Layer 3 of a small transformer language model trained on English Wikipedia (9 layers, counted from 0, width 128). Numbers have three digits each and are written without spaces.
A neuron's activation on a vector x is SiLU(gate . x + bias) times (in . x + bias), where the dot is the dot product.

Input weights of the MLP neurons that the questions are about. A number n stands for (n - 500) times 0.00088.
n15 gate (bias -0.112): 567668570660484607560503500409472614715421427345402643488449672515479460539491374509670285528416203493575503548376512490488362675373407385429396468437591415543647413607518652600385551573306572668335238454401555546503473639404592487572658386393485332459346596525449503348344537530551618463524585450446541536441512532389459385616531533563574585552637494373434668329567488618458678480576
n20 gate (bias -0.005): 542477547540557349536540561289551457554296331412421594649626409574418516439438536465352621621575279288587391565390410537607491627381542616586799460365465455642615518411449435389545583315433528412533578539598561567540529533509599589575500733556524458553373369595523553494467453392558329482419532480370479328366379382553458402374544582526479363638576538461533520296538391497383459628430
n32 gate (bias 0.024): 509412452515487604516422517491588309494726302398385566659473442610459410695442582443420569564795373558484400433629500624437455698722309497471497486368462503467412558373472510454592606407472251546388497568413476530494494445581506701576462581427644480394619703277249476448430452481607693539516358364454523427422754410460343424349571404481500548418573601669655484563500434699594573354631
n34 gate (bias 0.060): 569573537388582538631319383389412484479719483431338472651505403473474414592476396601447749535542500614405442452478394517431508518506503637565495461440516467584557425457518416538672380577376389362536584360341437609521406557446510553500484578572553476530629500614552571421424495570542773476666674410343489399422524550594449414559435456529435399529527585692506568500524589394649471529523
n48 gate (bias -0.008): 596428332476497519518404522378561454406374294549612571428657349530614315398274454427432634369475500409458539472533462522605597497411434436548400597459590424459416548436423682352338431414450604653579443464509500497540514419503551392550523711309524404419567682338326604342492524469561577476547564517521618614698581567418668389556336386595494389715447278531579422552488471366590418384554
n54 gate (bias 0.074): 447481580495390502500405414525486400468626437540406451417456381548607384530575528467517400408582331647506450355545484424421445323325598407626470669565366534515376662563457623266420622492443571489511466397640602552460457573522556433518522403489450390482598759450595660484612500535451569620544836570389418489543489557503436411570511433503316377450456407576557411537514492539294552606453
n61 gate (bias 0.029): 555314500347625497691459631614460437630463570324440446585506461582510479497477364484277447442568704253572521426454686534401432573433614608624680184525541411542368500518488464510649450497376696447676549588412402607419610432713463544390542516599632503667373283578535500478396503600373238435440538416653358474541415588700416580598565600475529388538574490244493569530567478306351490465617
n97 gate (bias -0.076): 507577442509524608504547571679454440474336358525511482400541472732748563345366616480773539555692469434430532507503517504622353379418652395666657529450304423627718583438410497521497460442595533337670263639642691571510443472476331425613666453374517657458534468264517779444594545457507593535652544374489489272274547654408500361471424669500500653423272507519419470415473580632353632418229
n134 gate (bias -0.008): 350544167414508439404423609422750548457551476701569410562636500735377536652534477530693593628349554328500511606610366264678582618403470489310571282324382312598507443361595273534471485474389692333570611489492479514478254095557565366465459581571643466638470337705500167450369594362522547485430615471415569567678511528514406644461523605449587731412411526518519695593530544285697263345665
n144 gate (bias 0.036): 721601318640473479485422402578406512574531275540539442468442423452447529395467706506447430512503545776521469358482456584448515662531482764390515547569384615366468503545546366319543428635555544610616515622422617592486353411488420392506547575609473407416454561536413491362458547571500694548381657426442431392374442525452423246574467557511304447576415532567616462640453364686432584330430
n148 gate (bias 0.007): 514650446514359478592473344435420718537435415444580304529631548603491396497370658488566509361630378641317420484464670484470497355637448518424437389397450386416462545520500494568645521266464602491264785378424520523503579448476445484668631735383563503645698600366571346296503383404438531524497550419596457384319332582509497441550388526500427569545443497577376547559571509441509562513580
n158 gate (bias -0.148): 500450437655531549388452409503398536811491493628581437385621473534530454422518472449614500305478305526713572564482491303485397491604506512543551420530548469483527693546427512515415260494497691560635379408380580477631340677676474325540596565660564676437539629337646445329563515394578500500566350564575543485550509429465424532411549371571653305341563389334528461453254547474586503550523
n165 gate (bias -0.084): 439400344655324494779525107478382465408370758454510390572360606481325296658429441462487308294476520612471512466529608466465334405510309582448404672340538487557531532567463358647503469439376469447311366448506591533472553384568788584476516453538423484585525433500516514586570561404342453636519465407645513605556462392485420467359523593702610402534497567500761481367601516530554544570622
n175 gate (bias -0.145): 695406477497490568649591524689605413592380489622456647522380467260389347507583497421268428440531729539356415604377431576380602630432500624493470524432497578623371527525494587183436529671415384609435675470483637634602284560453535251581536465536381500656506472323568662519369705701539469650415617580629355615401636404591389490708606475542394356585543415400459471544350339425486533482380
n181 gate (bias 0.076): 423557544559452375426459436514568503545445382517586757389669612683517437497550672456596604660568531536415334404598550450516361355468407610587333624486508540604519404542468430258567511489450545405742662359384542442476440433545284541566530448572425562334544479449525646441677439543604451581456577406540563514495470589548535329442522522570643318562431569516629426448456445503459522369503
n210 gate (bias -0.112): 632436394549515655612547380436445651344377487537658371526522631449465414357354652353596442589459569506509388466524641460447556273396503412434465732607339461376500455657425326660386685494632670417577476614539489503417549354334446391531606570468533524452561379422439452525531536426462512631398547517772424532592398494582566571351700448667578429509568526475564465426591497372432664613506
n214 gate (bias -0.051): 455628541598382441485477732553424483574608568368381558604544545389400561541384439630509567378239361667515582441207420553523571593555476301554553450454474491500581593736497515715491633503600503439555494623407548624497517563401489363761556590482500485576430542482418357483511310523430528443556497368488369674509581550466292444456658557483539635519329433374393619411509593492537506633381
n237 gate (bias -0.051): 489488190493311674536546319683714423576729461520614447308339670544563517523238423476298577338571765462460586641512445558360638550631440240408288558434698581518612321608645663613432600366473613867410371349524735418587477766500538533273344589539390512526403325680469542466269433363570660603212449553488367559305423448263530451599635553584452570588453188448537500569512454470483679586316
n248 gate (bias -0.030): 370463332602490511455581404547604304345441538507608480620541487461443644403347559424423503487604439345561539607468550337531541350392615491571465399369209546385525574365583744506479522567418534461431413490606488530518463506561460357482516686468525354440756512532696622476677551393531626538525600475575402541275503390555576804377542659364548569466301487581543488622434338294470268407676
n249 gate (bias 0.015): 445578435510452552585709492432904475538541575515716721539625718420461488390249314446591519500297312554254620523686374481550569457478511425577478366482229559483504442353500533293486281518521581545616463602474476589549316464382559466544514712450543489480536497533727601790462533374653538179443464308552422514349319524500507632390515594637580461794529632674489429474403525731602297398466
n270 gate (bias -0.054): 650569608561586472712579730500676366439504424797558343480477690454556402559768482681474489549344457537436463529412688622365511503308543659486269422514452550549497482763531514532470476444445507565645428316518669537483360465532466665639406425633489704288424546535400316252676609436434566316552458412337396559667235385393345733412394371517652528496545580600518273515552503414669645473473
n271 gate (bias -0.009): 350378745587478378421522630583402371489740364398545755493500522548686401366430579431615223500488324605522476496444420558511749327413500677678544481263529350387378533629560330481574500507641363633549717341452535372578418500299262581524511346420599601628724375622648567560660397461529752411601522578716425373525327510461437626165626574660555729543515409431727525466337511521558413612374
n292 gate (bias -0.067): 469649735510434526441546428564352422479421413343765368729294678705374453568587448622549444682573445327482424477555647546493457628500416343427753634504443403618638325692640302696472372308421477362519537621485521294469550697275745363664425574670533515366635490581525388542675496482575545599325479514519470626479589381379434504276405399504453425496324400579395447196561780388572364461541
n313 gate (bias -0.055): 545561610595455537381757417564567651551670458295421500590464685518450468368676540403516227664544660431515576584464603553403322535472509374494580497695336266478532512432457527676494520524541494432518424440572520562429590608569652329326512477544542464565529567707555478503438458471541556476474394480570366323514445637457634429615338417393401759417462556497491637432594541556378453536435
n15 in (bias -0.037): 479562406509420540600423447565636317621431500764386611620468490689462463519437545563497709462386597550253416513532440407428421397503494400474478563574407506383772487701528516377473590601594466497418619407526476389594645586423552490425553531431443629384643685545618426455539595457348260398397360454559623622390531358470366415510328494647382547588538625551256367575541506304782375534575
n20 in (bias 0.044): 606578472595539447411653518240703432397489477439539676547445587321483537493584368624504532451540302533627421606458486566685386691453101466644770372323329585700408224513524472564510700472497633439468613367514421398650686577507386460467345541313503638598462559493568118643484594396456471636524538597364397397483561409536253334496608503487500528496569617395479378378555452376405524549579
n32 in (bias -0.087): 399432642550444533463450530414571636391489568613308428241718317729330457601460350558489372555403396578604483301585413661432409619515681705652602380536403627310561290670553607280335454511377446504632478467559514300359536467463394611690529704380409463524507621348550414441642529443378690474601374323496313750461464671430458394423401687546574370414413345680590625470442664772442716675559
n34 in (bias 0.036): 540625400525512516755437497767506488637459593481422491515370390558678421536494666524513494436661463451407451516432418538530764398588614635420251551643461497551607420353642291385485512482491406349497503309469572664520455595525326570532575515361646677471512488300455617407641582462482332595455482491525612651450428491610667377462528653491763563526566449500535500616452497397561419507390
n48 in (bias 0.050): 339530530610242470590429610521562509543340467369447469291475397537584373509454637356430569524487531590580560506354566411708714747500418435405425675488628571598503500609482527488523311506440593625447546518631231700541358387528436472540446648605470494500405717396396568295560476465357528521461485439628519608518601599460575299459540322444470464519410509589512559525572645460570577362437
n54 in (bias 0.197): 520526615413420521573459670588508487376440529514562535515527402553453324497548449578517565566645479475586363536458513384326534503426665510452518708482438508598531471617533561433444680545456578459476430497481433505599418603471668426488518500414539433512528488569678590550520624622712346428412588477560462513564356507326604437655500510334415364438424219455345552427435577554550399425497
n61 in (bias 0.124): 488421552536427284497494500542537529749369147380613456724542396454587280529660363442473537533795566583497426483471449435532526554393464535415584490367577610410484497349679376401772303374423372389604533333434399417622611650645466615457548497548662540408385442595506514361454513594561314556535462472540540487459538585568459278660507528560591609673471664518353500597324440628463497313661
n97 in (bias -0.155): 487554439428591423427587649513528413530468574722447408377449284548493552665428570646708458411609514584531558504372347586571503554387611534535691384513426416522490524477623472434418533541446598426567103676303558529628537531510371479510544436456551493358470383220624581696503812440561407300578719368461626344188507555301263425550658543507490551361289490539652507341395560532392598627516
n134 in (bias 0.050): 616363471476421440508590400402349413730469636477633576668387282560650421976478462595365401541418737798403657434645533477507603529569500652411651453518642470479414630535418545327376450654569579747451526500388451598418666567683457461402420489496504620458312437593420725546434408671507377496511693561591674105246533469380557362686545468314374409354390442378656446561551421396535507339556
n144 in (bias 0.194): 505484222416398490546426529467574585599523394434491483508601548539398596484422348589465586447577392601500373629649522415412439478569478533562464515347527588383451402680551475597479505756506512581442452542469537587605470340517532462474533451428478577421489392638462545354476651589467239517429684492615400588570385651476428263678281398481441343592492461532376443494519445492611613527558
n148 in (bias 0.119): 625418376437319340363482380503404576395552537494616438542477560500416258500528590587598461478444541643383417628547720670543419389610333408390587484552537366280555560476464349525521677466481430455548436446399710592593671459367391624447503546500591678485552562674350457449597509458537503406334460581671353398473396670482383435431230491573632497460429528547268439632497644418513392442274
n158 in (bias -0.010): 497523456367541317378500691420757420555444688535406472408551456435537562296408528510372725425306514449645429443647365532554378500440274490483740360513497493320530729410368366479412513663564630496644341318449410503356599743541415514500382414382649631529553317503453355630555677546383642404607483369490629476523583443656343493514674661695531503478369574471605606644631663663603470319422
n165 in (bias 0.030): 570373450470463641578546410385449438532486652435353583526392490342467504694383411679629720456645503666537374287527437399333540539538581651423477718555369483389373456585390291497526253493645447589455507419581563658631425476486400469336454477450670541676644494466588514599484500535710358651576523474548493586481428247701471379406517651568493437329417296387813471352470666597517569413675
n175 in (bias -0.063): 723513353441480358155617644687579557482347437450556480672377497539328303608497642455396527452595690527347515598448372537582555674437549573575449439500424559491475503351684523224379547593411592510520408649399345567429519377399522564385691622574539356518396524441446538604485381652563440613601253497424447481444538407482630814483532655522642475352487436482457487510510299566581538468564
n181 in (bias 0.126): 467485497548589528357546532592452323449487524519286729346529665535555594531375497460529452397441503507453450591600389595653466448407387515566590513613617519514558569630512356198425646674460735677478652591318597544605421484560353529673451479327478490406421459314396653476547550461448523425466515395663500617307631663411351448425365485648738309457451417465651448400420628564477592534565
n210 in (bias 0.110): 519484441494366580497578490490294623405514313599605545295595599563444237435354551549694387546462564844487497441403454503526609425620463412390348765636318544472610430578407543517475642434451461517391419684553400422468458567376471310372746677572510638491584419430286606377587404465487459793490399599633436487519494621494497593458507411628523287634579614516398377418549519376389813496541
n214 in (bias -0.047): 476243220663441566586543443471638614616674659380376538489473423434301480460474432308546598526597496353481732370393442343457474482591423457478398554332514601595457437458549356578486575460702453436447560614242345624504500482693204454372587332482504719479514586548493430545641507648518759548482788429481242330624614452486539417381507634489592659523594222717252521387691746682412572504545
n237 in (bias -0.013): 776483441468440625486514658347418310367435666471333518476490305675486250466524443514398486490559585710496408231413579533319552660532259466192421602385650344500405507687413612613547656628705400614461652563350628670370432406468547565572445382686469722457503451451340467345575469396442597371401514503550461524591432497655400601500545520594629424315483568631479598636377371373591510756599
n248 in (bias 0.084): 506488432500279550529677555414490333381403297503618613624714497377482667497372666497555571369569433533374406568422497383457419488555720555503484464667515685702494591435434481440611366453485533689478614601500277503452424566551449520515592664577547380606662591522567593625571575518362344538420491317500602534506570585494398406409359323621437411467299426623490403587531339330611463422310
n249 in (bias 0.084): 493524684605266453472677420479557585533471526565686493388477329331703684596434185507635468636655372537479767471486521547527500432468507565827562419469373553329534679368466398404480541236603593565468486338686484470554507556454550496605452330559681571411404579264339541703332392581565427504438232329554682614527548471520386493737433547703444559344493483362295558392421442516558466530576
n270 in (bias -0.004): 348385462385469572628712302392601574529780566289414488493383328469387619361397441670432382531480419666458723500569428352590500672433558451400523396481343558535582703777430630636544355367519375645331415604465910356526556699620544576568609351530496310371354615396526484544733458375552409523388399588723395564622556443384558492612550302474752639439164429547672418496271426404456661695569
n271 in (bias -0.057): 511741531352477555575557728330535289186500278575401536433600353539233624530600401649411667311720539692586752476399592589606512511540582383383477541590636665525673523336303562520448549396705529369413684508387784464533635395500530484667466444745519617522602522438372558217238384593534392519458591567528638450590342464596544336484601504474632454229401694653214338516359425616456701638467
n292 in (bias 0.032): 516677585435594420497463330446378473562489266387665415639306534452206489671431809480568563425363535507441413468672436357399469651489521500700599237467493297681447407374556393500516463371463318275542590672500500352553463593400675721403388470510480587423621574597500580428671623375517408658362322546528381503477430423562621638446404372613514412689642591513563443451497707372647332396581
n313 in (bias -0.077): 605490347304405614432408378536459523535580438728796580389522500541347478441392366467539548483574541564384659268655653402599547595597493543520416504507487569568611601529438405404477497500573728701725725514649585566581422375412568588731424651583440592317523234656454511542589604519572476426454493484310644673302408418439452354461554474789530288554347530468552418472358359396444474380404

Each question shows a token from some text and the vector x that enters the MLP there. A number n stands for (n - 500) times 0.015.

"y": 573446345527571537555435497516529434570419357466565527484404572512407538680481379617596774622379572507580582525605390503393502592519541557402515464528503538542520474461486396732332555524542548510326604625531420548565496468415551511704514584467387595596320477630445450513483356594548378473584462540399433436429429384443304619659348432413540329325416502461471543477605534498719462491471
The neuron with the highest activation: n134

"oy": 569434435441471566528504491494492296542506454375444403484457527381407297565452514471601709345426479570448565492500399475395536408560551429501421525462466401522488493377564462632515506473580496600361695534509616567554491784537561400527545487433547563638466584548544599594492526559544562533470525570482477497392441377473426546714277430583429384414563426522662598210508465578746408534572
The neuron with the highest activation: n165

"av": 580447656607370527545416453434612534416252529472441411395660455470331569621533631519509559369466503464445532527611575433479551592538355533440398502462450564561672503486564613597617511333518400600436599447417521460490527654510618461512582359505568438716458489613438629488404429496494420575574433522497367562385521438455272539717575436554363515421455444543566375536638439451703366513451
Which neuron fires most, and how strongly? n237, at about 2.5

"one": 370390570451371566485520462622424537535527376601470482411440465470535465716624366537577592552365386538515633506410471460571519596422571335765316448469520666504493433501771544630546563345556569460450591525504516563477543546404476487539567593422540502451419601462452383521477486443421366437557490587534501454453432373480466536594503553548739419296539389589418544244585447450485453621615
The neuron with the highest activation: n214

"'s": 508461596518469529481421414563454583546417484361370559525472641485422422495329464495648549480580488348517554433370536366533590539540436622647483363428627610419566482517564473472437464644609575537481400468568554538528413480400523655524610628510533544463468537627432594458644412603410396584485385549502477445419505427405341513568421520521465400132536581517419583573583528574504430685451
The neuron with the highest activation: n15

" Cl": 499524494391637573564473462510398402546581511445533495477613597620312573474520693497561581630417330611731514553642455538583525538564498369393403528561578408464671520401584410478433508626490463562412375546498405552449443366494383448446461569581616501512452513496493530491590562597581336555823451478553416422465480500459444372665258527375332531438496470481420473537457296461468437604568
The neuron with the highest activation: n144

" |\n": 540340513498392595535614460425513508594554351589479673466441510466399439418442502594511454612557527375524445497546374495426529519334533530413471433509645565571424533607505439580521460582530616512453615467535493639533530432457447381502502423418389688558571595557562609438687658789414464453606408636553417288482411468507345381517403456442379486295531504460352517572513415616581411621520
The neuron with the highest activation: n144

" so": 399366451343655596542549438495534444513412511274533523390458525587485557656448449472630442574289374447528578499576462461478453428435487537560513584492557568395502619421555523856625496541526614576441477484499542527561466579234414610498572506324588448521445417374323545412592561708486552351617644463596578569462512514546288465640551571512522461376540390612463453480423521434477465540457
The two highest activations, in order: n97, n214

"\n": 496411529464406551502605453470523462590520443581468490467457483387433530436450555483546381636519515451604475504587308456491516471370460497441424416472740582476372348548431503544447469494524528618434509554557548628572496408405413334489451433434580734601589628572555573442615508656429465527586402658530476473478442436662357423566435581569354565235582576513335527569445563530585412586518
The neuron with the highest activation: n271

"is": 672462652396511482610503413540497548519363297447407374450395454375315524655399538550476624571543487413429612521313464514570669536432433435602458439520629414599556476329610454557580487420571516574461495454526520625511435525510683451469617487453460763531550529522509460517508391524477502460488410548473399497489526567500319663526419494507409500253435602516429526579414577615635338596602
The neuron with the highest activation: n292

"or": 533389543477460420573411433537595586462513449387392395477480416558436558708652393485457665515349459559560414456455533385518552530483446407436351402526545514536591462420520673437604473486642492589263652424488582638539506560642599530626683534331403453584309505516562397415427446688391600541523497462518533562400542441560439565692367445518536495319353530472411558518437510438581492557750
Which neuron fires most, and how strongly? n15, at about 3.7

"oss": 375492555426539455517515573467403411491450473444457474297605474532454553522673548481515695363478422343505668410556417519475532426379459494616389544470605432767521422570617516593552506535489474579508341494478469620551603498403632375468513481622468554355523566434419454700531621489461440548625416521514563552449422443416260496647441468536628569361440658539447492340555372522623546455516
The neuron with the highest activation: n97

" mother": 426532549403552555484498493438544516406571321436612424421430678472444277542566502382556615482283393555575654534418465356432521309572454471449373442392677559416375500397552423532637464524537573569427552504528707464535639586420508573575397659487548552519381630570466544532636503626549563555483436467462491452524568487503239541694404500559513431297500540583466429380557594558552379516558
Which neuron fires most, and how strongly? n148, at about 4.1

"3": 499272585463465538503358565393560416645408372581552588450513515433502578521633638560559551468429478312590598207496470520522635593413470545415569485397609435546369551538686453496539523446549600475308376508489506508431392583362604536483530468513454521509405462607563500639562444516398413556510404509519395427523622442466444558584504464561671320334563505541403628606325656560543471522514
The three highest activations, in order: n158, n292, n61

"8": 544353614480425583540391601531597390647438409609538464392606541506447603502593597598647499524438467443609608239490486453549559550323480457429602401377634502562463551540597362451589487534484644442238480539419550480493372663389615536450489497510513515597408460590481540634580383525478447515486367521494321406554603368471503535638403423534653386369567462457498646517393540498517365519509
The three highest activations, in order: n292, n158, n61

" on": 526313462359581518537535507544444505493515467330648518423545550444498400552415446416660446507289275441539554560577511414496632511382499467448488405513583536521575511446555461523562433562521502526386368467576501573495543514468393472554517567562551656507550656476492495505603336747413614484499241603472551609407567455485338501370555535609583395215521530622476643377548487472549607622520
The neuron with the highest activation: n158

"\n\n": 575392466466453578504645516398448527540469513533426491453544536495443431625502651372484380687622500394573476464519400448454580367411494523424502444522657509472406447458545429605417404624446536544468556474528567672530522372348441437482486439404418670653627614555432345406573590660393512580577437531527334572512477567609355376564566606520398539266610538510424597493427502465512344679445
The neuron with the highest activation: n148

";": 554412460390436610488614446481477450395492450446416501486501636394487563609497488521533505592621492443414509452452397528442541611468480429417568475371621554530571443512550515573436478458555638498454562396466470616538486386519407502572467441502613643544534632566412502458503542600326377444713370611530359572359368477609507516625521383521452528169612516565493609489487467539652510670398
The neuron with the highest activation: n237

"ing": 462320643488511625581389368559385396540386452412496553547346472494562449693631461570481671472406378550500581457518464494492497442423422559616384447454483565540528539489591507653452484539609436617437447535492635573497386516505517439452403527439577519432447515516290398639558440654324547481535365599617447584448487486440411531540436518518655465170521555598451564533533495645543437581584
The neuron with the highest activation: n165

"ant": 642503526487496557782408405424505436593455306545448504418528442542368689675555396532540828497472553483579569433467529422417405535573434486481476446503418529503558408556551345529512592500615420586461471521424446554592527495532552463652683566432537479548420510428315464465570436662501383590557491502523536552398521421382274419490441365512350467381573479598502433451519348437598555672603
The neuron with the highest activation: n144

" style": 418458624326397566618522465639560505535464353383540577438505683451552498606413513563533575642432492459551582549320417537522511417529499434463361439345616672420492549528611437512448452561537591537431337558487605704512426443330542484518515633590493559450472548525339594456623477624550488495554427420401382486503414503497251575688395591395556566230601527484441538618454567424572428510464
The neuron with the highest activation: n249

" in": 574460473394573456560516474596595508498412460413537507464571436531421339540509388487634425622389239312594521448598414463535520489439460464544525403518543583572571373592605487526421334513539620508454490506490525589428483554566507437482539419522528462651563551596443471505667306821423498349590308539490473482473566582404400572383582492584588421238509582559553550630463566455568457664465
Which neuron fires most, and how strongly? n158, at about 3.1

"ast": 529544491507412638567333642415568408606455404487493421482599408391473580528660564508486603480560475521548602484438553387485505536542322470556570470519420668533555547565588492478460450455504420631412441439412449647528565445541554307598672457562421522659428478574340600589561582476485453514570586442475378573387448472486275529604606606541343346231417542556532394471508497478608556493355
Which neuron fires most, and how strongly? n144, at about 4.6

" DF": 301473560486509579629577405456508365589339466471618499519483587446414391625623407643462479446586459479531423498547452514424526400754501614419330546450571524525437390489492535399356518556596598494540333503460232560575545679513539533555508351384569484564417618420506495669495668656479464573697457616527486443402439489385384409511469596510476391467728534470397552427448456496413426597494
The three highest activations, in order: n165, n54, n15

"ither": 407452445500501640485495456501553520530562479522449483349570545527444349455560521423519554543380336564425575612533428360506566559591544571494511534443444472407445537620772436454479591346469635420478611611462711601549402487504517500601548504357495497553494535629298632394435662701485532510618560647429505409423422344321478456527363620597491384319445493624448461426552387547454450618443
The neuron with the highest activation: n144

"er": 535406593487413580636504487478573503423405387492495372490518597531344529731553439601363730466497486522567613398519508446415539576467423509454558490494603503464431583448549472482495589481687444503320569429499573538569466550593638417587387554488479574522543490611467487467482467710447373645411462566525436530414580378555206510581392473466452470210439480524544510359505476600679441471530
Which neuron fires most, and how strongly? n165, at about 7.2

" have": 542412521324374528603480520551561587554518312257343501522454455498518430562418377444646587534405474349557479621383520337445605447525566543518517421488450520450428347533642657498565457417459617555493436509438502583502444474560356455569487632399546579434437624571364496521658592594571524518695500554527426564483499484414320643496551416551508435279554546682449477558511527577421434732459
The three highest activations, in order: n214, n32, n270

"ey": 383417494433555575675506420461441529581589295432551597463365566443375491546491342483566734475294528522599496476595516471466508496573435591582397377398561535462399443626591397581425557552491511630433535384560527587458623358585611474485439593377541709564336507440453406458517461609538381467571371499450532452442524471382478695654447467593574332397556471532376571352453456578766459551690
The three highest activations, in order: n165, n134, n15

" he": 439532545453411546563459463471380403538446362157468534570611577455552232471439505415579539524428560574644489334381480332470487418515500491467472422557660364566475433546591543553528554565455775495711663536512434565458420503398591576588543505380505444508518556571368649518551497704422539364578437575582338485510621605596393563621497425489474446356548496530390463484463528546548374534531
The three highest activations, in order: n61, n48, n54

"9": 507416628444452553578467547468542363611498451524496478422504554514493668501494536660606514550375402446612543238509536464568546538324524551426585455405653492509471571573578356437521536530402586430302489504494580444539436623415671504505563398516565571616287515586470549660587458600563467546467339517491251406509522418509499580516376379639604357334597495524456533581377574484592368453419
The three highest activations, in order: n292, n270, n158

".": 656393564510557607485434368465517416554411385530406478395420485472329466579576505462476611740549476546446485532365464417463622592567435675557407415448592380501409506492626518446595541507650535530441495432450507717624426548508498436500419459430364613593614540591412630485554515483585392582647322530462497542346575491452223386570448342592362333439644514567508555519528500473591475492446
Which neuron fires most, and how strongly? n144, at about 2.9

" as": 446307509509544710463596526497513413511421450448503570483518550318534349628470429455642441488425308430490426438417451489369458513493472556508524495538529504599704499501639536549450446546698696498482500504529450544525354570484456452534625492518541497508516703516332425417682497778438490432516555576501469414471566422576330549468470538628461424279441575641471599559439401383556371538543
The neuron with the highest activation: n248

"ous": 552481455390446570642532433506582470563495409435391525360333413440529533567614395417521688654373642532460548531511462434553522488517397696591381402462492552402599348473631459634533504609599431574432594647366492559488399446473580550523705584386404640601557571498461529565552454428404550526436243556434606512419544442384355429640348481401496568410473550596450462506370407525593405739578
The two highest activations, in order: n34, n237

" Pr": 651471465489518428514537569458479335561497324491462454512709312588423519505430454488490638601455477532650520610547521330568632371542414378509507531605548485460564594409745516438576447515494625405427385581576335570476548539574505544657434517522537600523428712469564651503546452612610289466596387473543325230405530514469464399638578502550447536380452447481355452540419446518456463544432
Which neuron fires most, and how strongly? n97, at about 6.7

"K": 418511539461551555521545459440439327493274528497501519625529451446278481673433474650530520425522442551446483552679508406453601603521501484458417517455473549557573557474593555464463511551446589464413455557521193594566529598387575471564536373359521484602561719516432561704491455576459515573729325610489430373484378460356418409651569540666483405486550396492518444314619343581499463494435
The neuron with the highest activation: n165

"-H": 378573457474640468567493621453477444505376546323520588495391467426340528673447508690474447525459417423615444591503438409706581451561422556545386494420503421552545557378704453450628608380559518488451494519315335546549583571614455523578660442478548637591331673553497356662553482546528439439685331492516484507513418410414441411597702464447362330379524561569500445496446429610482459534531
The two highest activations, in order: n20, n214

"i": 450514511441458488414324498609580480544198317426711487422523536577473600662613460686594732479559406436641501682492421565460544419433485395625400462515616441582442418435571367511401500538544612487521420505557445456437554538355539532512628535450521400450469480497538510603506415639492450645543542626626435422510409562447326569534530457655529450342329578512400437463419414630624456518410
The neuron with the highest activation: n97

"G": 459540514443532546551483434638391231547381555519476537620518544483322471659538505625660411519456518479620382585588462449434484361463357562544452485540507520558462538488525384420487412585530536377448394536532257567497532559489642330589606454401569511628476643612354374643579453563439536638720504453430437543426547527571453484592448508443343356450582447509390620581335535546447384631563
The three highest activations, in order: n54, n165, n292

"B": 406493714330445584427416569523458292560483478434550555603523499468230523576498564633452516488562435482524548638646493367521615372422432362602464474474547575513455552603643544398472634495549614473588570666384276611502536577485561390548590541468328492618482605578318423540489493492458474467614404580396479592414332474455496465656515503610500347439528471514392575361366440614460457556512
The neuron with the highest activation: n54

" ": 684485507556298500442565440641361488551431521484393561483571463580522720520571607423514409573460449318489536583479425450494448475495553629555431543434713466491518452534639422406456464495617441472412531530458397713601515513352579461481443577511472550650371570587445395484623529528416385405536358683526339443400430521469508498480481589627640418321546522543393427481455465580592532292534
The neuron with the highest activation: n175